Layer 18 of a small transformer language model trained on English Wikipedia (24 layers, counted from 0, width 64).
A neuron's activation on a vector x is GELU(gate . x) times (in . x), where the dot is the dot product.

Input weights of the MLP neurons that the questions are about. A number n stands for (n - 500) times 0.00077.
n3 gate: 406 444 582 465 743 500 343 338 511 672 604 425 500 514 562 447 624 381 373 620 546 667 672 538 532 637 423 497 534 669 394 436 403 558 289 486 619 418 694 634 461 568 646 350 669 393 620 524 747 539 543 311 315 461 557 432 366 626 550 521 388 750 503 640
n17 gate: 687 564 638 455 755 571 384 399 496 272 463 453 265 676 682 664 567 697 598 466 569 579 515 405 562 557 455 481 636 429 329 477 643 762 394 416 576 566 496 278 343 581 615 570 496 661 301 326 477 277 504 682 438 604 694 477 543 757 403 481 629 401 465 559
n19 gate: 513 574 504 332 266 307 663 534 618 441 427 282 429 504 268 475 722 520 645 488 163 428 640 488 579 689 533 374 647 532 475 450 638 297 645 633 410 307 305 756 397 479 267 458 599 167 583 404 390 633 657 556 400 467 534 558 551 403 391 789 430 426 477 600
n24 gate: 420 488 355 701 377 520 554 437 694 554 318 487 338 415 684 541 491 565 696 314 604 555 504 439 346 767 692 508 595 637 549 641 307 606 462 550 651 621 678 562 508 672 413 885 417 276 801 432 386 488 525 267 383 429 357 400 377 647 303 550 303 562 573 548
n25 gate: 526 525 361 972 564 390 424 445 376 458 549 547 613 722 669 692 418 649 526 693 719 380 637 653 420 446 455 191 524 508 388 462 737 727 345 466 699 665 504 500 450 390 601 597 560 508 663 484 537 450 414 577 197 798 445 335 483 568 602 483 409 425 403 504
n49 gate: 365 706 688 631 443 426 418 500 487 547 575 634 461 337 588 445 605 857 579 572 594 544 390 454 371 602 429 265 700 421 720 632 345 509 412 368 302 457 558 236 330 379 316 599 586 363 449 516 655 864 500 653 633 637 586 719 583 483 414 345 817 538 378 422
n83 gate: 492 528 512 768 416 576 632 371 245 765 572 504 500 548 661 639 196 561 390 615 418 576 707 455 624 549 419 254 539 428 451 299 550 190 352 463 589 761 412 500 467 504 615 600 524 249 496 516 714 512 735 420 327 500 371 343 261 671 583 463 463 557 527 654
n96 gate: 429 620 548 569 666 257 589 653 350 481 629 493 530 374 706 544 621 507 519 581 555 628 317 722 567 365 631 449 426 475 522 511 545 519 462 445 329 883 489 434 584 455 541 463 511 423 493 372 569 467 673 486 563 389 493 537 368 242 329 348 617 200 340 567
n114 gate: 504 438 592 569 464 605 426 340 357 543 466 560 549 651 623 388 590 531 154 335 489 432 646 542 578 650 497 465 466 712 305 416 709 403 579 472 607 574 448 427 434 511 500 606 614 402 465 476 493 736 625 442 419 711 660 472 478 350 706 376 399 493 383 723
n121 gate: 500 314 504 484 406 717 359 459 496 730 551 666 303 527 463 532 467 543 533 536 548 586 560 184 605 575 737 551 431 407 401 468 298 455 595 752 449 294 230 596 488 468 424 544 565 400 480 203 469 227 623 566 363 408 670 323 271 565 573 488 377 723 581 481
n124 gate: 708 645 306 477 472 522 407 660 311 613 293 516 423 470 444 389 389 523 318 427 469 334 592 447 683 599 451 625 311 811 412 635 500 622 690 600 466 410 421 485 565 718 330 414 419 369 473 474 432 601 382 478 450 163 371 469 488 743 523 679 389 550 511 310
n130 gate: 531 542 411 454 504 448 232 422 555 636 658 293 442 424 488 615 393 530 345 569 407 362 404 527 605 569 462 470 485 395 730 442 504 398 337 666 340 660 474 354 592 200 631 590 684 508 427 470 344 384 614 361 690 500 633 523 737 732 418 329 714 347 532 284
n131 gate: 410 351 332 629 324 655 445 449 427 589 344 445 719 455 695 504 254 355 763 483 685 457 554 293 610 550 438 463 597 598 504 668 500 599 655 395 459 492 360 680 793 419 706 674 392 424 362 520 360 311 633 928 365 428 462 276 569 573 559 398 558 642 477 439
n139 gate: 485 574 522 425 412 657 536 555 445 359 668 348 601 525 511 754 637 348 585 489 183 540 600 496 562 521 507 465 617 483 336 662 529 588 699 529 316 522 486 368 411 522 201 467 675 532 629 559 475 648 460 559 641 324 384 337 456 485 355 478 354 382 590 299
n140 gate: 820 417 617 688 556 436 537 367 437 515 464 515 368 518 776 576 632 511 628 777 771 724 533 385 655 580 360 572 469 340 464 533 356 500 391 423 615 364 521 344 533 637 602 548 549 478 391 620 353 405 392 613 515 434 474 434 623 366 404 327 507 533 402 665
n149 gate: 607 360 411 668 309 264 304 442 620 447 251 537 504 690 458 605 558 348 542 447 423 388 412 540 418 251 472 536 519 457 395 200 488 471 279 419 600 246 567 355 355 475 321 418 237 524 387 465 325 268 268 563 541 488 492 508 392 413 553 431 628 540 234 641
n163 gate: 576 403 728 438 601 530 516 341 432 468 454 770 453 412 459 437 633 558 492 665 275 568 473 655 488 527 465 330 380 325 519 398 329 612 512 732 655 552 389 590 265 579 579 464 582 551 590 383 469 492 500 972 397 712 572 599 693 568 353 460 438 629 319 530
n178 gate: 293 444 471 387 580 383 435 377 344 475 538 522 443 361 404 436 313 588 880 603 543 730 496 423 364 560 461 535 462 438 461 600 550 293 566 582 430 489 521 496 415 227 603 468 592 618 365 726 493 411 682 503 403 297 450 378 453 609 684 317 560 532 536 586
n187 gate: 526 581 574 466 292 601 260 518 566 522 593 509 504 475 607 267 879 666 695 526 700 394 183 688 387 603 304 453 612 311 444 439 421 465 420 452 436 286 576 220 302 566 647 434 533 626 276 467 589 600 809 391 300 517 544 400 460 557 539 531 269 702 292 488
n203 gate: 508 763 496 520 454 696 488 426 397 512 551 488 723 476 688 536 413 536 417 391 577 603 616 440 341 544 647 305 248 645 460 504 676 620 467 480 576 435 690 601 158 618 674 471 465 447 432 512 405 318 793 633 878 674 312 642 554 603 467 378 348 544 556 539
n210 gate: 504 574 468 753 679 503 418 489 409 540 215 622 675 538 588 603 614 595 555 603 564 493 539 412 729 708 426 629 456 559 465 589 630 605 420 596 518 468 486 333 415 504 643 428 649 717 521 462 612 464 598 448 407 361 439 815 445 446 316 310 683 443 490 431
n211 gate: 761 296 629 602 373 765 296 399 399 676 448 504 546 524 663 471 415 369 708 678 708 551 648 394 600 430 235 386 381 677 414 802 391 335 453 521 467 579 387 541 207 391 438 450 492 342 525 592 427 521 504 496 421 678 471 708 614 647 458 354 566 467 779 484
n213 gate: 601 751 397 331 472 804 324 440 593 592 574 452 333 123 545 287 349 433 590 536 428 415 602 661 484 366 402 270 443 500 480 321 331 391 280 369 347 592 562 603 429 492 556 580 580 627 453 420 289 631 605 473 424 476 227 488 699 460 404 432 539 587 584 515
n216 gate: 566 477 477 643 520 263 377 631 446 400 615 674 638 343 559 352 586 669 614 431 642 426 803 364 496 485 436 579 504 430 405 530 400 473 771 374 447 554 534 394 462 670 519 427 555 542 496 574 286 619 410 674 615 615 450 727 738 830 670 481 542 299 511 555
n234 gate: 525 707 597 596 438 555 398 643 504 720 315 488 447 488 621 476 766 329 483 488 687 608 656 524 484 616 540 405 283 531 388 686 222 467 500 366 608 496 559 601 625 447 759 475 396 338 581 687 540 273 343 704 561 496 549 655 769 274 316 398 616 396 422 687
n251 gate: 906 515 463 552 584 572 534 564 496 349 362 443 182 339 458 574 604 691 511 634 433 614 378 382 496 548 416 427 639 580 259 530 519 702 676 448 603 730 409 582 578 530 388 609 464 261 563 428 496 511 618 543 624 575 662 410 325 557 492 361 386 481 490 658
n3 in: 504 605 578 589 508 548 434 259 504 392 640 616 570 560 466 712 504 476 622 566 446 697 244 638 231 224 581 246 637 671 484 455 496 374 597 340 690 657 440 525 475 492 603 467 559 356 578 445 222 368 559 735 286 492 861 677 479 408 525 624 338 419 443 480
n17 in: 315 576 521 396 328 601 440 553 593 528 279 348 521 572 565 559 443 335 435 657 623 575 573 579 222 548 479 459 697 391 375 563 825 521 324 549 459 437 322 260 490 366 308 680 507 517 437 561 558 584 511 409 374 654 419 423 479 425 560 454 441 497 423 413
n19 in: 624 264 555 484 548 416 587 540 544 496 519 488 425 500 468 359 427 531 359 316 394 633 500 361 528 488 836 527 519 553 555 249 484 876 379 535 403 587 389 266 652 456 610 722 612 425 348 636 585 488 388 489 461 634 544 370 171 301 528 413 302 488 315 534
n24 in: 566 335 424 511 578 437 596 569 268 473 789 477 591 515 527 519 692 721 652 360 553 341 417 253 615 255 653 619 558 644 538 466 481 469 625 838 493 370 359 644 481 423 603 462 739 451 481 599 470 671 531 378 557 481 719 615 387 458 492 611 534 477 640 559
n25 in: 307 870 272 433 418 753 487 444 603 300 562 419 420 558 352 458 765 500 470 349 318 453 375 434 419 767 508 376 347 701 467 344 462 298 539 542 400 474 549 525 496 679 669 432 729 483 416 675 372 597 513 177 331 694 479 377 599 470 581 627 371 337 434 431
n49 in: 583 570 564 535 645 202 468 679 587 536 428 572 482 659 273 613 573 444 311 560 322 438 486 490 529 479 643 691 408 651 282 447 414 467 493 394 657 489 455 539 560 539 482 400 547 833 243 473 476 418 518 473 468 571 471 472 323 694 625 628 321 553 487 493
n83 in: 532 392 555 550 504 462 583 675 456 480 378 635 783 573 269 625 524 442 303 602 417 580 811 523 500 539 817 357 357 447 336 320 456 576 653 370 674 397 469 418 473 635 535 567 212 465 316 322 334 437 440 561 520 634 421 547 552 285 579 354 547 484 699 564
n96 in: 382 503 524 561 842 480 599 503 347 569 490 383 592 367 683 575 675 500 448 578 551 462 406 537 575 355 463 677 529 480 409 524 428 552 483 497 500 672 490 392 707 593 677 531 279 595 514 625 523 480 413 563 507 432 638 360 632 234 459 359 446 331 695 405
n114 in: 471 451 430 772 622 297 475 729 492 649 480 525 521 339 322 741 652 354 458 598 500 529 443 699 483 801 451 528 445 316 451 512 687 496 234 389 719 255 468 336 611 450 578 542 626 525 672 409 763 323 471 584 318 677 629 649 693 604 679 446 492 476 515 405
n121 in: 388 703 266 433 685 328 628 457 569 339 407 590 710 549 496 370 693 374 373 504 592 609 345 675 760 591 643 399 493 593 634 677 475 439 340 585 388 582 576 401 444 622 461 525 436 589 458 336 396 369 381 442 375 479 525 361 326 597 547 457 633 458 503 534
n124 in: 413 332 519 298 447 586 687 598 678 721 428 635 329 547 642 655 508 372 477 437 537 671 559 419 343 283 358 526 592 450 441 763 388 367 553 545 423 466 620 747 470 335 374 451 436 634 478 546 595 586 530 604 478 563 541 362 436 447 504 156 441 666 548 675
n130 in: 552 349 357 463 469 569 360 376 583 582 643 184 544 500 493 436 560 440 497 490 394 392 358 527 483 588 644 380 614 262 625 415 589 510 339 602 406 689 420 432 622 356 670 466 523 698 412 451 416 514 458 497 544 626 462 459 580 590 548 325 675 233 557 405
n131 in: 465 466 443 365 290 562 473 581 249 534 574 538 610 630 422 508 441 186 379 538 359 411 523 500 328 436 530 448 809 437 462 580 397 488 477 318 343 626 541 406 485 485 629 661 178 629 655 376 329 504 411 702 523 675 619 283 481 488 646 519 586 662 468 463
n139 in: 535 383 515 250 724 522 566 628 398 438 747 663 762 677 567 592 520 330 362 603 307 520 584 595 523 671 508 413 522 422 359 761 430 476 539 435 580 748 568 389 359 461 542 395 628 458 527 678 451 504 535 571 454 427 387 535 535 742 411 709 375 759 578 360
n140 in: 442 531 468 255 409 582 464 611 460 575 431 450 468 514 610 542 336 462 285 649 511 609 648 615 489 588 647 531 639 490 387 348 464 290 442 351 458 808 663 313 475 650 369 314 571 610 493 606 392 461 257 452 471 432 428 436 511 464 751 328 546 549 602 626
n149 in: 510 453 562 683 493 570 586 399 353 632 386 760 493 450 589 479 351 415 564 452 376 785 606 517 583 595 453 527 503 363 507 414 472 875 465 280 514 372 406 510 459 545 414 611 644 610 517 526 665 352 535 560 576 452 469 656 612 615 514 642 299 599 459 566
n163 in: 535 376 638 466 660 441 481 546 414 369 742 446 473 552 358 356 445 530 841 565 538 430 542 553 834 356 526 485 558 285 386 603 654 465 296 611 583 831 519 458 390 723 454 604 573 378 470 629 526 672 551 526 531 508 419 623 574 496 782 546 557 587 659 595
n178 in: 420 292 447 860 465 464 508 542 435 667 474 268 425 423 484 362 616 385 550 519 617 492 310 570 580 515 452 437 500 588 571 387 451 638 577 421 448 432 356 253 717 599 602 568 547 312 272 464 640 308 320 642 508 557 546 307 450 385 279 284 519 459 618 576
n187 in: 308 723 618 525 466 488 500 636 650 580 439 623 437 812 691 442 375 281 375 596 635 560 471 479 644 675 545 339 548 296 567 768 653 504 379 546 421 585 562 479 412 669 454 631 584 609 379 379 273 378 569 760 500 496 636 394 551 415 246 428 512 637 581 916
n203 in: 468 446 543 643 344 557 500 492 341 728 656 358 340 244 645 403 360 220 588 387 418 620 403 546 425 651 496 458 586 288 477 481 362 496 488 516 527 492 172 341 244 303 652 547 686 535 508 436 738 434 452 508 355 547 516 520 428 670 425 535 562 779 558 511
n210 in: 500 521 409 749 547 605 408 645 439 504 377 504 507 606 529 559 741 352 658 563 584 471 316 359 665 604 397 582 587 269 694 388 398 446 439 524 583 486 572 521 636 670 451 465 630 591 587 247 637 409 425 510 504 567 323 686 468 564 450 355 725 517 600 460
n211 in: 429 516 757 516 487 388 542 525 668 475 452 404 496 395 683 619 695 455 610 310 583 145 529 700 521 459 398 297 579 456 680 467 638 656 500 459 610 558 464 368 356 504 521 396 638 393 290 353 427 483 492 648 600 215 396 791 580 445 759 604 872 537 588 393
n213 in: 341 700 561 693 314 638 496 525 449 518 708 572 482 583 728 330 504 433 646 465 536 398 370 433 504 419 580 469 412 434 616 518 353 522 219 571 525 335 524 673 404 511 536 590 473 557 581 411 479 543 674 510 721 710 349 218 613 435 432 539 458 302 461 408
n216 in: 530 657 617 566 358 496 441 407 722 251 496 331 471 467 465 417 707 500 255 542 454 354 529 702 437 359 558 734 504 378 371 554 255 679 543 676 525 661 303 304 617 441 634 221 416 714 379 371 508 252 701 654 357 483 771 622 517 453 610 601 384 404 546 319
n234 in: 638 507 360 533 440 344 363 645 235 596 496 470 618 392 716 325 255 580 508 624 787 376 536 551 655 424 410 403 374 365 635 379 530 556 545 460 551 507 417 697 504 448 423 485 343 559 431 465 561 246 436 504 552 456 507 393 605 198 418 278 522 595 612 419
n251 in: 740 566 480 675 500 591 445 659 668 675 331 389 398 415 342 617 589 372 326 473 492 568 188 376 496 270 310 465 643 557 477 645 432 600 407 445 539 464 738 437 414 405 213 365 283 354 457 473 430 563 344 538 630 461 277 437 733 584 611 476 624 379 413 515

Each question shows a token from some text and the vector x that enters the MLP there. A number n stands for (n - 500) times 0.0091.

"ary": 417 664 573 456 432 394 524 520 667 516 614 623 825 494 246 730 350 407 449 487 537 685 279 441 669 425 631 824 554 581 554 449 408 525 176 638 528 512 500 686 446 604 587 608 451 566 420 477 665 635 334 477 459 614 607 409 503 449 347 401 577 484 520 527
Which two neurons fire most, strongest first? n211, n96

"t": 635 385 585 458 411 452 687 579 580 509 660 560 479 429 254 426 514 502 379 614 330 597 300 602 665 546 397 605 745 551 697 479 592 654 405 478 499 637 355 559 761 610 415 622 262 660 275 415 443 679 376 750 558 572 673 498 458 439 330 496 454 466 681 534
The three highest activations, in order: n251, n19, n163

"um": 359 494 706 509 393 256 571 701 654 486 610 548 541 256 478 344 452 528 420 682 388 524 168 576 489 395 456 434 491 469 605 457 486 534 343 327 479 428 612 606 488 520 864 392 524 655 625 406 319 421 343 482 414 554 562 591 580 575 375 723 673 247 587 505
The three highest activations, in order: n130, n213, n96

" ": 339 416 373 694 539 511 506 433 708 320 636 438 662 660 528 713 254 603 526 335 286 638 443 650 513 316 456 544 289 624 811 610 409 375 496 583 596 668 490 384 493 517 729 669 397 466 426 404 479 597 441 482 376 626 593 458 439 400 376 614 362 533 682 536
Which of these neurons fires most? n25

"er": 569 549 537 636 416 309 525 625 530 358 682 720 585 671 361 610 290 474 502 285 286 623 391 453 738 449 690 646 528 586 577 529 473 455 517 508 423 351 389 651 488 566 658 385 312 624 407 592 586 758 560 375 347 619 458 530 495 349 488 549 628 317 421 487
The most active neuron and its activation: n19, at about 0.53

" for": 291 614 573 582 654 554 697 559 712 508 567 605 562 740 551 625 270 303 292 386 576 497 239 478 586 517 377 580 593 584 496 498 369 446 554 465 412 370 605 681 530 545 563 689 434 508 469 547 617 644 333 429 410 360 551 686 528 538 416 523 390 216 696 318
Which two neurons fire most, strongest first? n124, n203

"ed": 425 765 360 457 422 356 487 561 652 495 600 634 549 606 383 741 213 619 375 474 516 725 401 558 687 555 424 659 667 564 584 523 490 432 465 490 415 394 310 568 455 644 661 742 380 478 369 481 743 606 577 475 340 403 424 490 451 598 334 455 393 366 594 352
The most active neuron and its activation: n211, at about 0.27

" s": 340 482 473 501 483 314 690 413 511 318 405 505 394 733 441 526 316 295 455 401 443 647 325 577 525 313 520 811 589 687 623 566 593 481 549 652 458 410 501 392 308 469 806 616 571 626 493 430 477 603 245 334 474 612 416 475 588 614 521 624 592 268 622 627
The most active neuron and its activation: n234, at about 0.2

" on": 405 530 414 445 631 414 592 490 627 626 447 749 513 702 499 660 314 262 385 502 491 466 253 508 740 571 362 627 598 518 717 514 465 436 653 584 412 381 592 730 598 517 547 741 500 608 294 577 644 515 402 476 381 405 642 565 531 469 412 452 461 278 473 323
The three highest activations, in order: n210, n124, n163

"m": 482 488 549 402 385 408 723 673 586 534 673 767 466 545 442 469 446 550 401 533 616 370 308 583 561 426 426 524 375 327 502 466 418 423 434 532 525 513 482 613 538 667 593 430 408 793 626 536 815 731 490 345 629 619 573 428 612 512 398 664 645 324 696 369
Which two neurons fire most, strongest first? n3, n96

"ol": 326 364 494 599 430 379 655 588 571 406 473 208 657 406 385 657 360 404 423 318 402 557 287 523 477 181 404 393 590 454 624 517 440 545 727 456 561 305 553 490 456 610 704 633 520 649 453 576 618 326 535 252 523 495 530 486 675 393 611 575 448 423 292 498
The three highest activations, in order: n149, n140, n163

" he": 402 397 471 133 702 530 652 552 608 374 413 438 566 700 587 519 345 658 491 360 678 563 160 502 648 499 404 713 456 359 380 493 321 604 542 509 394 337 533 479 447 587 558 651 517 539 555 308 497 502 457 508 360 567 390 656 385 341 489 487 573 452 626 304
Which two neurons fire most, strongest first? n210, n121

"i": 507 499 594 548 376 505 523 461 680 492 607 520 672 509 431 638 97 521 469 343 376 703 273 378 529 415 416 500 586 644 523 370 453 281 519 347 406 551 377 488 317 707 487 518 675 715 360 414 439 380 310 603 516 521 589 542 690 364 667 619 551 612 520 675
Which of these neurons fires most? n149

"1": 442 519 490 272 556 229 671 358 645 410 780 498 600 609 365 511 421 396 305 641 411 479 431 582 391 526 479 406 485 487 430 447 397 459 636 503 234 401 449 646 549 597 520 726 604 565 339 487 529 543 681 500 546 488 449 414 331 429 385 645 527 373 684 314
Which two neurons fire most, strongest first? n139, n19

"ust": 507 367 343 475 471 351 618 688 699 420 453 625 451 540 476 430 420 527 413 418 549 602 270 478 622 328 557 375 771 537 636 555 485 585 466 635 679 387 283 704 642 556 527 513 445 702 498 527 373 530 545 511 481 415 370 753 538 703 227 581 603 228 564 458
The most active neuron and its activation: n24, at about 0.65

"n": 521 604 462 470 501 497 646 477 684 343 665 585 419 353 255 750 288 421 386 436 535 662 383 581 805 506 371 657 541 498 699 396 424 394 605 520 333 464 514 579 585 616 635 618 283 750 537 547 673 630 654 504 428 572 471 456 497 426 334 585 455 606 535 432
Which of these neurons fires most? n17

"in": 512 517 565 639 567 590 665 378 688 365 700 651 419 380 361 598 345 569 466 512 339 457 184 480 662 309 372 629 740 544 505 642 524 619 596 568 552 682 497 593 571 746 502 589 474 633 368 588 529 461 388 238 508 389 555 517 546 545 635 655 720 425 671 432
The most active neuron and its activation: n251, at about 0.9

"k": 487 493 385 466 309 438 626 629 598 667 555 449 383 464 628 500 462 438 335 440 505 532 314 564 632 489 584 523 595 365 707 314 537 451 629 493 562 577 516 423 670 552 624 405 89 562 600 469 635 458 496 489 481 645 359 504 788 231 376 608 740 399 468 459
The three highest activations, in order: n234, n96, n130

" de": 265 459 515 545 428 479 770 632 630 571 665 573 572 593 421 526 166 661 682 365 628 800 360 430 523 378 410 676 551 370 416 462 511 402 629 556 358 264 494 572 559 538 729 531 474 523 144 523 573 518 393 464 335 510 678 628 431 404 517 509 369 519 539 399
The most active neuron and its activation: n178, at about 1.3

" and": 459 559 562 447 467 453 641 616 793 320 552 733 464 698 600 662 371 493 493 355 618 653 220 457 665 495 482 612 466 415 562 501 341 576 484 425 460 439 538 749 518 485 578 609 525 540 405 204 764 567 491 397 385 534 455 502 456 546 451 420 419 316 611 335
The most active neuron and its activation: n121, at about 0.5

"on": 570 490 584 782 572 362 617 541 579 564 722 639 520 571 398 489 280 392 320 542 522 335 380 646 539 366 411 443 512 388 552 521 399 537 553 658 640 463 463 524 569 516 498 683 303 427 346 447 658 417 520 417 765 406 465 585 782 362 476 709 705 588 602 611
Which of these neurons fires most? n234

".\n": 559 608 309 560 596 364 573 447 541 379 402 709 492 680 399 632 359 439 425 393 494 457 157 578 537 452 228 544 573 499 521 347 601 517 476 392 286 492 562 406 507 526 559 713 353 476 552 646 530 528 516 508 393 689 635 466 517 498 529 396 390 510 805 255
The most active neuron and its activation: n25, at about 0.8

" a": 365 461 714 444 691 262 603 379 649 460 403 518 580 696 685 575 371 632 489 218 543 465 276 553 670 463 639 569 463 680 475 481 434 473 624 480 458 415 449 686 440 419 582 639 334 618 346 445 543 508 368 333 643 513 232 640 511 336 341 522 438 286 683 477
The most active neuron and its activation: n96, at about 1.1

"an": 403 429 300 523 405 506 573 702 729 503 718 304 704 561 666 410 479 249 512 568 488 515 245 350 510 402 417 466 583 579 616 511 493 602 551 540 462 425 472 738 502 541 693 504 520 587 459 402 626 166 527 540 412 647 299 691 518 456 430 731 375 574 565 609
Which two neurons fire most, strongest first? n203, n131

"s": 315 662 291 498 409 239 742 540 573 525 526 761 541 590 449 538 307 438 572 592 328 743 373 528 631 338 521 769 446 569 433 483 401 595 327 604 322 322 473 499 440 631 593 509 378 576 454 386 547 677 517 503 536 729 402 375 425 527 375 612 558 462 589 571
Which of these neurons fires most? n149

" In": 504 408 383 358 566 341 636 442 517 515 239 545 530 595 638 690 416 312 481 414 450 489 196 581 692 510 387 573 707 423 559 505 536 530 812 434 486 377 530 673 536 496 383 772 508 530 181 531 637 643 454 513 630 419 534 605 423 336 458 644 383 492 703 414
Which of these neurons fires most? n124

")": 445 540 437 388 494 284 536 560 606 319 529 646 467 487 397 662 245 538 549 665 637 591 296 610 550 544 434 652 483 488 379 429 379 298 390 579 321 221 331 518 572 537 608 767 431 530 455 374 477 578 483 402 606 795 623 459 384 616 487 597 548 373 715 337
Which two neurons fire most, strongest first? n121, n211

"al": 513 634 558 485 501 288 514 697 716 457 748 645 522 716 313 701 390 574 411 495 608 621 298 338 614 506 506 645 483 376 657 518 508 557 342 588 448 461 408 562 510 618 613 682 268 601 324 570 694 577 487 364 476 427 482 339 467 405 390 664 399 666 620 461
Which two neurons fire most, strongest first? n187, n121

" v": 444 420 457 624 485 470 633 543 725 626 616 479 436 670 293 577 279 556 306 416 625 854 356 507 696 463 448 671 426 471 733 522 640 388 669 552 432 630 481 382 529 480 778 615 573 732 520 348 458 622 597 341 465 518 602 686 391 415 399 667 350 548 599 426
Which two neurons fire most, strongest first? n211, n251

"ter": 532 519 342 619 618 430 449 561 645 388 341 647 549 713 503 661 352 301 465 532 459 506 183 555 630 542 359 595 626 511 607 453 379 539 576 396 503 402 537 771 513 545 629 782 272 504 429 312 508 611 412 394 460 475 483 780 512 408 310 547 451 301 537 419
Which two neurons fire most, strongest first? n210, n149

",": 458 672 285 389 535 454 635 413 700 556 479 718 371 581 386 703 359 586 516 438 612 504 279 505 624 482 387 631 574 563 540 494 329 486 467 442 329 429 490 793 496 453 506 731 407 510 435 296 614 611 419 358 397 503 519 504 545 548 614 542 436 423 758 272
Which two neurons fire most, strongest first? n121, n124

"ar": 353 533 626 574 452 490 591 618 672 632 630 784 702 611 544 574 492 462 262 708 554 571 359 400 575 385 468 579 254 601 688 444 479 471 544 609 645 523 489 600 501 543 719 732 617 491 380 442 640 393 577 591 638 609 535 568 471 449 625 595 703 627 752 396
Which of these neurons fires most? n83

"et": 448 511 495 385 344 323 441 638 656 411 626 504 481 425 425 559 176 500 580 471 392 653 499 604 805 417 568 731 598 552 619 589 418 486 590 526 543 480 436 506 638 577 416 515 361 778 377 473 627 585 606 269 250 435 644 460 494 463 350 676 767 472 638 382
The most active neuron and its activation: n3, at about 0.15

"e": 377 555 601 783 474 385 534 683 673 437 915 641 768 522 547 535 392 710 494 550 581 675 341 454 453 412 484 493 556 609 551 414 408 578 586 604 573 248 404 604 492 654 757 425 462 404 374 414 547 504 398 429 460 640 450 564 614 533 377 515 402 382 665 527
Which of these neurons fires most? n25

"c": 431 602 628 659 528 521 627 469 752 364 538 322 535 726 504 473 118 422 493 438 423 691 268 422 549 388 461 802 426 498 539 548 399 432 748 468 581 293 645 422 419 462 545 605 603 832 550 398 550 618 423 488 731 653 499 490 527 508 570 467 538 556 589 429
The most active neuron and its activation: n211, at about 0.18

"he": 463 404 577 814 568 502 677 478 749 558 713 589 592 680 513 425 217 578 472 547 345 397 184 514 477 366 531 512 379 662 288 531 454 402 612 554 530 442 688 565 554 641 565 410 429 626 536 486 466 450 522 149 419 566 490 644 671 410 468 682 690 557 553 482
Which two neurons fire most, strongest first? n17, n19

"j": 378 531 539 630 426 499 715 556 631 557 540 419 367 395 534 669 239 492 301 515 608 636 327 440 247 485 441 708 405 679 858 374 465 288 615 440 483 472 606 350 525 529 621 677 660 701 516 326 642 558 622 459 466 596 441 544 625 403 519 533 461 279 434 430
The most active neuron and its activation: n163, at about 0.37

" O": 243 365 360 487 446 493 585 550 745 618 568 421 645 863 524 571 316 612 419 345 412 702 458 561 579 418 633 473 579 673 560 393 504 482 675 394 485 506 703 217 534 481 670 592 450 558 254 432 520 321 444 517 424 686 619 403 440 417 354 636 516 550 626 521
Which two neurons fire most, strongest first? n131, n83

"es": 459 694 514 563 543 346 668 539 750 324 622 666 485 509 407 583 247 483 543 530 361 663 277 683 784 424 244 501 593 676 566 494 562 495 539 547 433 334 490 705 540 587 646 532 290 576 421 460 643 569 335 354 466 518 453 654 520 650 386 496 469 350 548 472
Which of these neurons fires most? n140

" m": 520 534 598 430 517 494 807 453 793 497 621 469 276 742 537 526 358 413 465 380 647 570 312 420 598 522 291 675 425 431 525 509 614 429 700 574 536 464 450 520 588 471 663 656 606 725 514 400 535 710 594 529 380 726 473 484 490 418 384 490 431 228 650 333
The most active neuron and its activation: n17, at about 0.24